Layer 9 of a small transformer language model trained on English Wikipedia (15 layers, counted from 0, width 96).
In attention head 1, each number of a token's query is one row of weights dot the token's vector x. The head spreads its attention over the tokens so far by the softmax of query dot key.

Query weights of the head. A number n stands for n times 0.00086.
q0: -230 186 -4 2 99 -211 136 116 67 157 13 108 15 49 -15 -24 2 92 -62 -87 -226 -72 -63 -166 -72 12 -231 -36 104 -86 -96 -69 -59 -59 163 118 26 147 53 -35 149 228 -89 11 19 1 135 100 219 -30 60 -139 69 31 111 49 39 157 -46 81 30 78 209 165 95 -69 62 157 -20 -6 17 -35 -51 -102 -64 -229 127 -21 -6 54 81 71 105 49 -5 -41 -43 14 -141 -14 -59 -320 135 -161 -29 87
q1: -91 1 -204 -107 -29 -154 -7 -118 -9 71 -106 -19 64 -3 -151 182 -134 97 -108 31 -146 -242 29 -231 75 -163 -102 70 -112 -159 -136 -58 -48 -147 248 -47 -6 50 110 19 155 187 -102 -69 101 -2 215 214 119 20 -59 -108 118 -43 173 -7 -108 -16 26 122 -159 21 193 73 103 -5 -8 100 77 152 -18 -51 61 -64 -13 35 147 127 6 -200 92 -157 207 -119 -141 -193 -129 94 -116 -275 -91 -38 -4 -59 -14 -42
q2: 136 -14 3 -246 54 29 92 -62 -64 -114 184 -19 242 10 -7 -96 98 -45 34 -137 134 -39 -86 278 52 -107 78 -28 -357 104 -40 -41 178 -129 -299 -218 8 46 -114 -97 0 109 165 78 -62 160 -316 -80 -321 176 -191 -13 78 45 32 233 204 -109 -180 -175 4 159 226 -175 222 51 112 141 -35 75 -38 53 -112 1 -165 -119 -393 79 149 -16 70 -166 9 -45 -119 241 104 -74 190 80 -13 68 -41 273 109 241
q3: -101 -44 -12 38 -38 117 32 -150 37 -242 151 -62 -7 -161 -184 -62 -91 165 -31 -138 -57 -117 -34 -182 -55 -150 112 195 187 70 -100 2 40 40 104 -171 -53 -73 280 -2 222 131 -96 -24 111 -26 112 4 314 -93 -9 219 134 65 -62 -98 -3 -38 90 121 46 -117 25 109 79 82 -33 -6 61 81 -126 -69 -228 -204 -115 108 127 92 -11 -53 174 111 33 79 35 -182 -20 1 -2 116 30 -123 -81 113 -148 29
q4: 121 6 210 21 -79 -45 21 54 114 80 97 47 78 86 346 32 -82 -133 0 16 188 157 -160 25 92 -58 -13 -215 -416 -57 -75 -59 234 135 -359 -174 76 -219 7 56 -327 19 99 43 33 162 -357 -215 -241 -80 -82 -96 41 -166 -55 83 222 87 -229 85 -246 -92 -99 -33 -33 4 18 -111 19 81 -323 86 -105 -223 -122 6 -36 67 47 -125 -162 152 -71 -261 -161 6 348 -23 302 -71 -40 76 23 -58 10 41
q5: 43 -134 114 -225 -1 160 207 33 -99 22 161 -215 125 -79 242 -168 -78 19 142 142 119 84 14 133 233 9 54 -113 8 -20 -129 89 -148 222 -207 -117 50 -202 77 5 -196 -107 -24 3 -200 209 -274 -169 -156 166 -136 -9 145 -134 -7 127 -37 208 33 -131 -116 111 43 -44 -71 93 137 233 92 76 -160 -359 -313 -171 97 -146 -106 -87 69 -20 -141 176 -85 -15 -85 125 134 9 304 25 19 -8 -300 270 -21 276
q6: -284 -52 -48 170 7 -181 -58 13 -9 10 -181 -60 -64 -119 104 43 281 60 173 -156 -212 35 -90 154 117 75 108 52 -156 -32 39 317 78 48 -40 37 -283 -6 42 -58 64 -152 179 -151 -2 -54 -94 50 53 -172 66 44 -70 100 44 -65 -184 35 241 179 -181 63 21 116 88 -223 192 122 -282 85 78 -103 166 41 -194 250 -146 43 172 -124 -201 -269 -200 217 80 95 -127 136 160 25 -117 143 197 5 59 -160
q7: -71 114 -112 84 -67 -102 -124 -71 -6 -190 15 82 -110 91 -76 -215 90 134 -196 29 13 165 119 -81 -105 31 91 -30 113 -155 -137 327 28 -119 -152 -88 128 -136 -67 123 -120 68 -51 185 49 75 0 249 23 -8 47 -207 -46 -255 -30 -26 -178 81 176 118 -237 16 -223 161 195 184 182 103 -179 60 -78 66 116 -97 -42 52 93 -41 1 -215 18 318 101 88 -12 143 138 24 55 111 -138 -185 -145 122 -19 233
q8: 19 -38 -114 -25 -277 -42 -328 55 53 -14 127 -14 -75 69 9 -49 -69 -49 101 -44 -118 45 15 -101 -76 -96 -132 123 68 -109 -217 50 50 70 211 130 99 174 274 17 -132 -3 -146 -9 31 -37 -41 -86 137 -291 103 -112 -231 144 -37 -93 -183 85 -254 36 176 148 69 82 -109 0 94 -131 -111 253 -70 172 31 2 199 165 9 -170 248 -232 24 32 126 3 -29 -149 -58 -32 109 114 -66 55 57 -40 -58 -66
q9: -18 73 -106 238 -78 -75 -21 -15 207 -83 -78 -61 62 111 -166 92 24 209 184 -140 23 99 -21 -6 74 122 15 -96 -193 139 -29 1 -133 -345 144 69 234 61 -269 318 -270 132 -1 83 -2 -157 -150 76 143 -46 18 13 -55 -49 -131 -104 37 -54 -25 284 121 13 32 -117 -270 -106 -59 68 -107 -82 -37 -37 -72 3 -199 -120 -54 -152 160 39 115 -273 -158 70 350 225 28 -39 35 35 156 -30 -105 110 -39 112
q10: -123 186 -35 89 -22 181 -160 201 -25 -148 -354 -76 47 117 205 0 -265 -199 -199 96 73 -261 -192 -77 94 -333 -257 144 70 66 95 -113 -76 -53 -48 -196 146 29 74 59 69 -78 -19 -41 145 -42 -9 39 13 15 60 -84 -211 -149 71 36 -201 400 77 75 -100 15 49 30 -150 247 171 195 -72 -45 -48 163 -77 120 -33 -238 -41 212 -115 101 86 74 14 77 -47 43 137 -118 -146 -314 -126 -40 -63 -54 -179 -66
q11: -138 -90 134 100 -86 140 -59 178 241 63 244 -150 -188 25 77 -42 -68 4 170 -133 153 -40 -71 227 9 48 -193 -212 45 -53 10 159 107 135 -68 46 -17 265 25 -114 -36 -26 156 191 -3 -31 8 136 -23 0 -44 202 18 -40 35 137 -66 91 141 20 184 136 -148 -141 -70 -66 -205 77 232 2 149 70 -180 97 -89 52 -183 -440 125 236 44 -88 78 -74 78 -233 -31 15 229 -64 53 33 238 72 131 -117
q12: -33 128 -76 -161 -28 -4 60 -230 49 -75 -112 22 25 -77 -153 123 7 14 -58 52 -29 4 -67 -63 -9 -241 -97 46 -198 -44 87 -1 -65 -11 30 -109 18 -118 210 29 152 59 -96 -106 135 47 160 361 -138 -112 -71 -105 84 -113 -23 -113 -26 -88 -82 -234 -96 68 64 115 179 -16 -19 222 188 76 -59 -101 68 -165 -87 -28 -32 -38 0 -156 62 72 178 14 -35 -57 117 140 -70 -93 -22 -271 43 -1 -37 103
q13: 142 49 -4 -138 166 263 60 -245 -4 -60 70 -200 38 66 -16 228 -44 -362 187 80 21 139 -12 110 -98 6 35 94 -219 -112 18 228 102 5 -98 -208 -180 -221 62 -39 -62 -66 -12 152 86 15 -152 127 -62 2 -183 12 -69 18 155 63 117 -79 -191 -241 128 103 67 -13 159 23 -74 219 -42 188 -34 -168 42 96 20 -59 14 -51 -51 122 -186 58 -47 78 -21 -21 172 118 77 -166 170 107 -119 258 -133 -253
q14: 118 -7 65 -49 -99 99 -66 39 10 -71 31 118 -149 47 140 11 -108 166 -45 -32 75 -64 -75 38 -17 143 -27 -123 -168 225 43 75 39 283 -346 72 -51 -143 -140 181 -19 -156 55 -110 -5 50 -162 -113 -254 -138 26 -35 -128 -124 -131 -187 -97 154 -120 97 89 -83 -91 -132 -90 5 -112 -217 183 -230 -5 117 -27 91 42 92 -135 -44 27 55 -242 -136 -76 -78 -16 88 73 -99 -111 200 98 89 -212 -53 7 30
q15: 188 -29 190 -192 216 -119 -112 105 -93 -137 239 12 152 -164 44 39 -80 5 138 160 94 72 -204 73 116 50 -48 39 -200 142 -124 -32 -35 96 -290 -1 -141 -217 -89 52 26 -128 4 78 -14 246 -400 47 -153 59 -158 -71 71 6 45 -47 64 117 -157 -266 -131 22 104 -78 138 205 6 123 240 119 -35 -188 -73 -134 135 -70 -20 -160 -15 78 -63 241 -145 55 -91 9 27 -138 125 223 -54 -181 -153 358 22 76
q16: -100 7 -21 30 -126 56 -49 -148 2 299 7 65 49 170 -6 125 16 -46 -115 -121 48 -48 25 -165 -192 53 19 -132 100 113 168 -238 -84 -11 168 24 -71 -31 -68 157 -7 241 -102 254 -14 -110 179 23 100 -315 -3 36 -90 207 -14 -66 69 199 -91 146 39 -252 -112 35 45 118 -39 70 -63 -196 87 194 74 75 56 -35 103 408 74 -17 -13 -155 182 -49 147 -43 114 -128 -32 -59 -88 191 289 -115 -18 -58
q17: -184 101 -235 -94 250 -109 -33 -82 62 -177 -166 -90 -169 -37 -278 90 77 102 -36 -283 -211 -67 -282 -14 -51 -190 -204 259 68 -70 -45 -63 151 -150 114 36 23 181 126 35 244 -10 -128 -232 215 -52 46 130 44 -60 72 4 6 103 48 53 -5 -290 -21 -34 45 -10 -78 -94 114 -5 -119 133 -149 144 33 21 1 260 -201 157 19 -64 -96 94 58 -255 36 101 -268 36 -189 150 -473 -117 100 -100 114 -116 -74 -123
q18: -38 -11 -59 32 -50 -121 -111 -171 -54 -79 -44 -180 130 -104 -43 175 72 -247 133 27 -62 69 231 -37 -28 -80 225 -275 24 -119 12 195 72 -141 -123 -6 8 78 1 264 235 190 52 -1 -20 141 -54 -278 239 55 60 20 195 -14 -158 34 150 -256 160 -8 32 182 19 18 -48 -56 -53 -55 195 28 -250 -83 -215 -81 19 -48 -35 168 23 101 -18 135 101 129 -20 -97 -34 79 27 144 -13 11 -171 184 104 47
q19: -224 -9 -132 -72 16 -6 28 -42 -5 111 -102 141 -186 -81 -217 -159 -190 -121 -49 192 -52 13 -47 -149 -23 -42 29 -133 209 6 19 -93 -52 -142 256 59 29 -91 282 -94 27 14 -57 30 85 258 89 14 102 -95 39 -171 112 -55 64 -14 110 56 -117 120 -240 -2 -131 33 -109 -80 -19 59 -101 -357 -98 -57 -74 -198 -23 16 240 58 269 -60 181 111 53 -134 -10 -165 -77 100 58 -99 23 111 87 -41 -31 4
q20: 121 -41 30 -11 129 -164 -68 -6 -49 -121 182 -147 262 88 29 -95 37 -135 -22 -109 -172 0 109 0 254 215 -85 167 -73 65 -120 58 -106 124 -53 79 13 -188 -124 109 -169 77 -25 71 45 -62 137 -262 100 175 -52 -63 13 62 -85 -65 257 74 43 131 -184 119 -45 205 235 174 -139 -52 -145 51 169 188 -228 -56 196 -17 -16 -119 48 257 -128 271 40 110 453 -30 185 -212 248 -170 -57 341 113 187 -239 -4
q21: -158 -35 -105 -186 36 54 204 -27 122 -159 -42 53 175 19 61 -45 171 -11 -235 222 22 -18 -25 -6 151 -127 -75 -215 113 83 -54 46 71 132 217 136 98 26 -21 89 210 159 -68 29 41 238 -170 28 132 24 -20 211 -35 31 100 45 163 14 61 48 84 -220 108 -109 -278 -62 169 -31 45 90 -25 45 41 -75 150 144 -114 -300 -62 37 52 -99 71 95 115 243 -31 -71 -89 -91 -165 -50 66 -241 176 -8
q22: -55 -75 -74 -70 121 181 -132 -242 -31 -7 -43 340 57 52 -48 -91 46 -85 -67 35 -55 64 -46 230 2 80 87 -25 122 137 -168 99 113 -243 -76 187 -57 84 -101 -60 71 -47 289 -146 32 -133 61 50 136 107 47 -63 90 -26 -164 81 -96 -64 28 -83 73 43 5 -238 -24 -93 127 17 -39 174 -47 40 245 -31 -79 103 33 -172 152 328 181 -218 12 162 -75 -56 34 352 -57 -72 89 68 45 -113 -96 -142
q23: 154 -72 111 17 147 -205 47 72 73 98 -2 80 -7 46 -20 -167 36 -328 99 26 154 146 65 -25 -50 130 98 -8 43 -4 147 212 28 81 -120 -235 38 -53 0 76 59 -147 233 13 94 -10 -213 -50 -250 -21 -407 93 222 252 -93 281 34 -183 -221 34 87 211 -182 -52 11 -90 0 126 101 134 -18 146 -249 -200 264 -92 -292 -24 53 26 -146 3 0 -22 -72 235 90 -80 259 0 -78 -102 -20 45 40 -184
q24: -183 -43 83 362 -66 148 109 49 99 63 102 143 -42 -156 332 -83 -55 6 90 90 232 204 50 -111 281 -35 -8 -139 149 87 -23 11 -100 40 57 -154 -312 -60 7 -151 -76 3 343 267 -174 108 43 -142 99 -148 -7 -73 102 -389 -58 -139 276 -82 149 76 228 -103 -79 -264 17 -8 -149 -97 -41 -79 -53 16 51 -223 -38 -205 -113 -32 -41 36 11 187 11 -16 37 -96 180 -214 13 -8 121 67 -157 33 -105 231
q25: 120 82 -50 -179 144 0 -59 -79 -68 34 68 -91 181 -43 191 -223 -187 -115 13 102 174 161 10 2 334 43 322 59 120 -274 -189 83 -150 86 -190 -276 -96 100 -236 -110 -42 10 -87 105 26 93 -163 82 108 39 -141 193 -132 -31 -108 50 -133 31 -63 -12 40 -170 80 152 173 -167 109 -129 226 -308 -171 -42 95 -39 69 110 -62 65 229 62 184 145 -144 -191 -61 -30 12 -132 113 112 -142 59 28 12 -105 193
q26: -29 102 35 95 6 91 -359 -27 -4 7 27 141 18 16 -57 0 5 54 -125 -19 -41 -30 14 27 86 -103 -89 -284 181 -191 -59 -139 2 194 243 219 1 67 61 -2 70 121 -13 -147 70 -165 1 -45 161 73 -18 4 42 -217 317 -186 -70 -90 -65 42 -43 -20 209 6 64 189 -265 74 -205 -211 -26 21 254 -108 107 -65 118 106 -129 -136 -165 98 76 -26 157 -155 -51 250 110 157 -214 39 -107 -135 11 142
q27: 14 267 30 -75 -29 125 4 -248 2 -92 -54 346 -159 -28 -60 43 47 -400 66 -120 -280 -148 -51 52 -299 49 249 -39 17 60 0 18 82 14 -149 -88 -126 201 27 -2 199 -66 -125 -254 -131 218 83 73 -19 -3 75 -104 -81 -103 33 -80 91 -27 91 -76 127 9 333 -150 -45 3 -143 41 -10 78 -27 131 -57 127 -127 -61 -63 -306 -84 -77 -47 138 -86 216 97 158 13 90 15 -56 -123 33 -120 -238 90 148
q28: 267 385 -21 32 -20 189 -46 -24 34 -188 -138 88 -289 -16 44 -35 -19 -74 -6 -114 -74 55 -49 327 189 -122 51 -78 -85 -30 134 -38 -88 61 -51 45 -294 223 -30 13 63 134 -23 73 8 -61 231 -30 108 103 143 -94 -53 283 40 128 90 -61 144 -171 19 30 15 -44 -88 116 -34 60 40 -44 134 -91 -28 -71 -28 280 172 63 24 -112 47 -197 93 96 -84 -101 49 15 -107 -35 -186 -3 -96 -275 -125 -53
q29: -2 157 178 61 34 22 26 -129 105 82 -45 -63 -157 205 -121 342 239 -50 -98 88 -284 -208 -66 32 131 -41 -36 91 -172 -196 18 168 233 80 0 78 -60 81 62 73 151 -236 -1 181 -118 -138 -133 -31 -349 58 -219 87 17 -87 -323 -54 -47 187 -25 -91 97 -178 54 -330 21 -98 -113 -153 196 162 -26 183 83 344 -326 127 33 134 -9 152 -25 -111 -1 109 10 109 -109 68 -10 120 39 -132 151 -139 62 153
q30: 201 204 -173 116 -61 158 23 97 68 -243 -249 133 -126 258 177 146 31 166 -103 -296 -70 52 70 -105 72 80 171 215 -190 263 -150 -18 46 -50 -206 253 17 32 167 248 13 -150 -9 50 129 198 -90 -21 -36 93 -94 -131 175 -87 22 6 -97 93 53 -38 -115 -101 -169 67 111 -288 -109 42 226 -112 10 236 163 105 12 -37 -84 163 -135 6 20 -17 62 -147 -179 -80 183 61 -143 138 -185 275 -97 -75 -129 -177
q31: 126 69 42 -59 59 52 11 89 -18 50 -10 93 -88 -178 -4 5 -108 -127 83 29 -227 -127 -92 21 62 52 220 76 137 34 67 48 -170 323 -69 87 33 92 -138 124 58 -43 -129 167 74 -152 135 290 187 105 47 -236 143 -62 -262 -66 219 229 -112 257 -2 -41 230 -60 139 -87 -94 98 -78 47 -63 -33 34 -225 34 8 -65 144 44 204 -206 132 150 -223 -48 -67 -182 181 -331 -118 59 108 136 -50 -46 -7

Each question shows a short text with each token's key, already scaled and adjusted for position as the last token sees it. A number n stands for n times 0.0045.

Then comes the last token's vector x. A number n stands for n times 0.0077.

0 " also": -24 -2 -37 -121 -50 73 -47 81 -32 -27 36 -5 10 -37 82 -66 117 387 31 -77 40 -28 -31 119 73 131 -68 -34 -27 -75 -12 -26
1 " announced": 5 18 -199 -178 -102 183 -40 -22 -48 22 -60 24 -65 -122 37 -113 201 346 13 -112 81 -59 -40 198 110 106 -64 29 -89 -65 -61 -85
2 " in": 10 46 -108 -131 -30 78 -51 49 -30 -16 -14 23 -23 -34 71 -93 166 401 19 -82 46 -57 -48 160 81 134 -50 -49 -43 -38 -18 -65
3 " 1986": 10 67 -220 -144 -55 196 -35 -24 -56 -33 -90 26 37 -129 43 -126 212 386 -1 -71 70 -68 -51 159 143 155 -83 43 -20 -94 25 -62
4 ",": -46 53 -122 -92 -24 109 -46 9 -8 12 -42 5 6 -18 74 -91 152 371 -45 -88 51 -75 -63 137 85 145 -105 -14 -114 -31 -27 -83
x: 50 136 145 17 58 -170 98 -87 195 -55 -46 -7 -106 -93 -88 21 -15 -117 63 25 -98 -18 196 100 -54 -101 66 -33 -86 -80 172 53 102 69 91 12 147 137 -121 -52 177 203 4 -72 64 -113 278 338 -83 63 -28 135 50 108 9 118 107 -217 91 -7 129 -44 -26 137 -37 -193 -26 45 -58 -71 86 28 35 212 119 133 -70 23 -111 201 -72 -122 83 35 -63 5 -134 190 -256 -2 -56 0 125 -15 -12 -142
Which two tokens does the last token look at most, in order? 2 " in", 3 " 1986"

0 "w": -28 36 -19 -89 -46 70 -55 26 -89 28 -12 11 -27 -87 20 -24 68 212 2 -41 36 -3 -37 59 120 91 -38 -34 -28 -46 -43 -5
1 ",": -21 1 -37 -102 -36 50 -57 82 -24 -25 29 -1 -8 -30 75 -69 111 371 26 -75 40 -27 -43 121 64 121 -65 -42 -18 -61 -10 -21
2 " 2007": 54 23 -242 -177 -38 227 -73 -16 -78 -32 -114 30 40 -168 16 -120 234 392 30 -50 82 -80 -65 149 137 114 -81 18 -42 -83 22 -44
3 "\n": 4 -5 -30 -108 -53 57 -57 105 -14 -25 41 -2 -8 -30 64 -77 115 404 47 -56 55 -12 -15 113 75 114 -64 -48 -1 -64 8 5
4 ")": -25 76 -165 -165 0 178 -16 22 -66 3 -81 39 -1 -64 53 -93 246 474 17 -77 -16 -66 -33 97 111 92 -131 19 -102 -53 -25 13
x: -38 168 -13 -128 -28 120 -64 20 -58 14 -101 -62 -90 77 -255 -42 98 88 -26 -33 12 5 -74 53 -31 -203 -172 -102 -165 -15 238 124 108 43 -84 149 83 246 20 50 -5 53 -35 -97 21 24 -51 325 137 79 100 140 1 12 129 60 108 -2 42 -71 65 44 -29 89 -13 66 -80 52 -131 -19 -41 130 -41 81 114 128 -179 -99 -105 190 10 -199 165 282 -25 -22 -64 56 -272 -111 -12 -270 134 -20 68 -142
Which token does the last token look at most? 3 "\n"

0 "ic": -19 0 -38 -127 -57 84 -47 89 -51 -23 34 11 4 -42 70 -58 113 368 28 -80 31 -22 -51 134 72 108 -63 -26 -20 -67 -27 -23
1 "y": -25 17 -39 -115 -58 74 -39 80 -52 -31 23 2 -21 -46 67 -57 103 358 30 -72 25 -20 -43 124 82 116 -51 -29 -20 -68 -16 -13
2 "\n": -7 -10 -21 -106 -52 53 -58 100 -16 -27 42 1 -10 -24 65 -72 110 396 46 -59 49 -13 -18 111 74 118 -64 -48 0 -60 2 7
3 "-": -33 22 -141 -163 60 117 -44 -49 -32 -20 -66 95 3 -35 79 -99 250 430 45 -57 37 -11 -4 117 69 29 -92 15 -56 -27 -68 -31
4 " David": 64 89 -207 -176 -27 152 -6 -7 -47 -20 -49 17 14 -113 36 -121 179 397 27 -55 -15 -25 35 121 123 152 -49 61 -45 -21 -57 -22
x: -99 80 -21 -155 69 -10 -26 28 -94 -194 -199 15 67 -123 -87 -150 -9 -139 -61 99 -143 112 -37 -144 147 -101 -10 97 23 -193 -110 -17 216 -61 174 8 3 -20 -17 -186 35 5 83 -52 82 -28 -117 229 -21 79 70 89 6 -138 136 105 109 -112 -221 -132 26 -63 -3 189 -155 -70 -139 -68 -143 -39 -56 187 -57 125 27 129 22 18 91 -12 -87 -4 45 -2 99 -40 50 90 -362 -117 51 -122 -22 -12 -146 -11
Which token does the last token look at most? 2 "\n"

0 " Nat": -60 -15 -83 -161 -66 109 -34 66 -67 -23 12 -8 9 -115 65 -51 134 361 54 -88 27 -24 -25 95 90 153 -42 6 -26 -76 -19 -21
1 "Se": 50 34 -171 -173 -49 191 -64 -20 -77 -19 4 47 -86 -137 26 -145 229 344 58 -106 37 -48 -28 112 130 194 -45 89 -69 -50 -68 -10
2 "mi": 125 85 -105 -104 -48 146 -22 -21 -10 -13 -51 63 42 -56 -13 -84 131 212 58 -60 22 -7 -13 76 182 157 1 40 -19 -39 14 -39
3 "'": 37 91 -99 -93 -70 145 -60 46 -25 31 -33 5 105 -11 -56 -74 96 204 3 -91 12 -83 -42 86 122 124 4 7 -99 -11 -59 -17
4 "s": -36 74 -172 -92 -10 138 -89 32 -54 -5 -25 -4 55 45 -23 -100 150 303 35 -59 64 -100 -44 161 117 129 -20 6 -72 -60 -31 -7
x: -91 -13 -230 2 31 35 32 122 -8 70 -115 -79 -64 -1 -87 -45 86 -103 -27 -42 -134 -218 15 -118 -20 -102 -114 116 -4 -96 -45 16 43 -145 144 84 15 -41 -44 104 16 3 -72 49 -5 67 107 -1 59 95 169 117 -28 74 77 -100 -6 1 52 47 -32 -61 -116 116 21 -66 11 48 -60 -131 141 -87 71 274 7 214 -29 86 30 -12 30 -170 -22 23 111 9 6 221 -414 -122 152 -35 123 -169 127 -38
Which token does the last token look at most, and with what share of its attention? 1 "Se", with about 70%

0 " and": -27 -5 -42 -120 -41 64 -51 85 -38 -20 28 -8 15 -27 82 -76 119 380 27 -74 41 -31 -33 133 67 121 -61 -36 -21 -69 -15 -25
1 " Be": -3 43 -172 -156 -42 168 -47 -74 -52 -8 -74 7 -82 -150 22 -176 224 341 59 -79 51 -65 -28 129 126 196 -46 69 -38 -3 6 1
2 "ha": 106 93 -124 -136 -24 127 -13 -46 -17 -19 -97 81 -12 -99 2 -149 182 285 18 -113 49 -44 49 110 205 180 -26 49 -86 33 -54 -24
3 "vi": -17 84 -109 -69 0 138 -36 1 -15 5 -56 74 105 -25 -21 -100 188 277 56 -78 30 -8 1 140 218 173 -24 22 -30 6 -43 21
4 "ora": -90 95 -122 -70 -49 181 -32 14 -38 -22 -56 76 56 9 8 -75 181 285 68 -54 71 -26 -30 144 161 141 -16 26 -84 -34 -68 -2
x: -90 149 78 54 -106 113 -186 145 300 8 -259 9 -155 60 -151 76 -14 96 102 141 -37 -16 91 -70 66 58 -306 143 75 -122 5 -30 -59 -192 278 47 61 47 -66 23 107 -32 -59 -24 -200 32 161 31 88 31 157 57 39 -144 -12 -138 -23 -130 -56 -33 -142 82 -80 -24 -61 87 125 -49 -115 -173 73 58 -105 186 -9 262 82 117 3 -77 1 -129 326 -77 24 -74 -27 91 -226 -16 -149 -28 -38 -168 113 11
Which token does the last token look at most? 1 " Be"

0 "enti": -44 13 -59 -122 -92 132 -80 73 -72 -14 52 48 -68 -86 44 -38 123 276 40 -83 30 -28 -45 103 125 119 -44 -30 -27 -66 -57 -15
1 "ty": -27 19 -63 -122 -64 99 -47 80 -68 -32 25 2 -35 -51 75 -49 111 355 24 -84 17 -17 -39 113 76 117 -54 -32 -26 -68 -21 -33
2 ",": -3 10 -45 -99 -38 49 -54 81 -24 -27 30 0 -21 -26 75 -70 114 371 23 -79 37 -27 -46 124 63 124 -67 -40 -21 -60 -13 -25
3 "\n": 4 -4 -27 -106 -53 52 -56 104 -14 -26 41 -2 -10 -26 65 -76 109 401 45 -60 52 -12 -18 111 75 119 -62 -47 -1 -63 5 5
4 "Comp": 39 73 -162 -140 -46 176 3 -20 -38 -19 -20 88 34 -94 -13 -123 215 358 8 -76 -12 33 40 94 79 132 -58 53 -35 -2 -47 -23
x: -225 69 -7 -65 -50 94 35 -89 21 40 -168 -55 37 4 -165 -166 -87 -42 -125 -183 -135 24 -179 -30 264 -58 23 -200 201 -38 55 2 246 17 -48 26 -43 124 -75 -73 106 -74 -13 -62 72 -36 230 217 152 36 -26 93 -10 119 115 9 141 13 -122 -97 107 183 41 77 -181 -74 11 1 16 116 -6 30 35 -26 81 210 -53 82 -152 -140 -73 -98 263 -164 -86 -19 16 -125 -197 47 95 -203 -140 26 -17 -138
Which token does the last token look at most? 4 "Comp"

0 " p": -37 -6 -51 -122 -65 87 -56 82 -50 -22 32 -8 14 -69 59 -54 106 356 40 -75 25 -30 -25 104 74 114 -57 -20 -28 -73 -25 -21
1 "ix": 50 23 -131 -138 -51 202 22 -31 -60 -28 -62 63 -76 -139 9 -96 205 342 75 -93 36 -44 -49 111 142 120 -48 65 -47 -63 -64 -13
2 "el": 112 40 -139 -82 -52 190 -39 15 -49 21 -40 63 -3 -95 38 -126 205 298 44 -61 42 -36 -7 154 156 154 -43 40 -27 -54 -25 -12
3 " mon": 63 113 -169 -96 -27 193 -32 -4 -7 0 -43 -1 16 -104 -41 -114 188 314 96 -35 39 -66 -39 102 106 114 5 128 -56 -63 -54 -64
4 "och": 7 107 -126 -81 -54 166 -32 24 3 -26 -77 28 85 -41 -8 -91 141 258 16 -33 22 -24 -11 99 118 159 -7 28 -19 -52 -26 -21
x: -8 35 -123 22 -36 -96 -220 31 109 100 -42 -54 106 72 -90 42 -76 12 106 7 -121 -260 -127 -89 178 -3 -18 52 109 -44 119 79 40 -24 50 8 77 102 294 -77 74 60 -138 -13 229 -108 97 141 34 6 157 35 -188 18 74 29 -171 -187 -51 -38 -65 -7 -94 50 -44 -88 62 -152 38 -45 183 24 59 -81 -86 255 158 248 -66 -130 20 15 217 -85 72 97 -33 22 -263 -35 -44 -112 -42 -139 -99 -123
Which token does the last token look at most? 3 " mon"

0 " Sciences": -55 -28 -138 -154 -28 166 -62 62 -75 -32 -15 26 -21 -87 105 -61 211 430 33 -82 14 -4 -42 146 112 164 -63 15 -51 -60 -17 -43
1 ";": 7 -19 -85 -145 -16 106 -73 58 -47 -28 -3 44 -27 -76 83 -85 188 410 15 -74 38 -47 -40 121 86 127 -75 -34 -35 -56 -18 -30
2 " author": 38 20 -231 -188 -28 218 -14 16 -68 -12 -59 60 -30 -156 72 -134 221 431 60 -80 74 -56 18 115 100 146 -43 68 -91 -67 -44 -38
3 "/": 25 76 -104 -139 17 168 -93 -12 -54 -1 -93 27 47 -76 -32 -160 147 324 19 -37 14 -26 -67 70 95 103 6 1 -64 -65 -32 -48
4 "co": 15 125 -104 -83 -44 174 -44 -23 -54 4 -84 23 81 -44 -61 -118 159 292 65 -55 -20 -72 10 80 118 105 -3 15 -70 -62 11 21
x: 99 121 -196 100 -248 -85 -30 94 -9 244 -54 -94 -19 77 -104 2 -43 54 40 42 22 -101 -81 -81 128 26 -85 -124 45 76 237 101 21 54 285 41 -37 -23 30 174 196 20 -60 -139 78 3 292 394 82 -100 43 -11 79 52 124 17 72 89 124 116 170 35 29 150 150 2 64 -91 -33 120 -3 101 -29 -67 62 194 -56 10 -217 -96 -40 -117 -29 215 -137 -77 2 -16 -262 0 119 -208 -9 -20 94 -42
Which token does the last token look at most? 4 "co"

0 "nce": -49 -3 -24 -116 -58 70 -43 92 -76 -17 28 9 2 -41 78 -35 90 308 9 -81 23 -9 -51 94 65 107 -61 -16 -13 -65 -41 -18
1 " and": -27 3 -44 -113 -40 58 -53 88 -38 -20 30 -10 -14 -24 75 -76 112 373 26 -71 40 -30 -35 130 65 118 -60 -38 -19 -68 -15 -24
2 " Re": 53 73 -187 -147 -41 190 -51 -48 -53 -4 -23 47 -56 -118 4 -142 207 362 45 -62 57 -57 10 99 142 158 -16 71 -51 21 -48 -16
3 "bell": 93 102 -150 -135 -57 157 28 -24 -55 -27 -62 33 47 -81 -6 -119 165 267 104 -66 41 -57 34 104 190 153 33 89 -66 -9 -49 16
4 "ion": 1 99 -169 -131 -34 188 -44 16 -55 -23 -62 23 79 -22 28 -109 173 353 63 -90 58 -38 -27 126 120 154 -60 26 -54 -54 -71 21
x: 16 110 -57 -65 -28 13 -45 123 89 9 -249 -59 -65 155 -64 17 -55 105 95 -32 -83 -120 -31 -155 59 -50 -162 30 42 -289 -31 58 36 2 145 60 55 53 4 -2 17 3 -78 -67 56 30 18 113 122 19 95 36 16 31 55 -130 -152 -152 -31 119 -117 19 23 11 -50 -37 -21 -81 -138 -62 6 130 77 220 59 311 208 15 47 -9 -127 -194 12 -63 68 -107 -86 68 -344 -115 -141 -317 -70 -142 18 -101
Which token does the last token look at most, and with what share of its attention? 2 " Re", with about 70%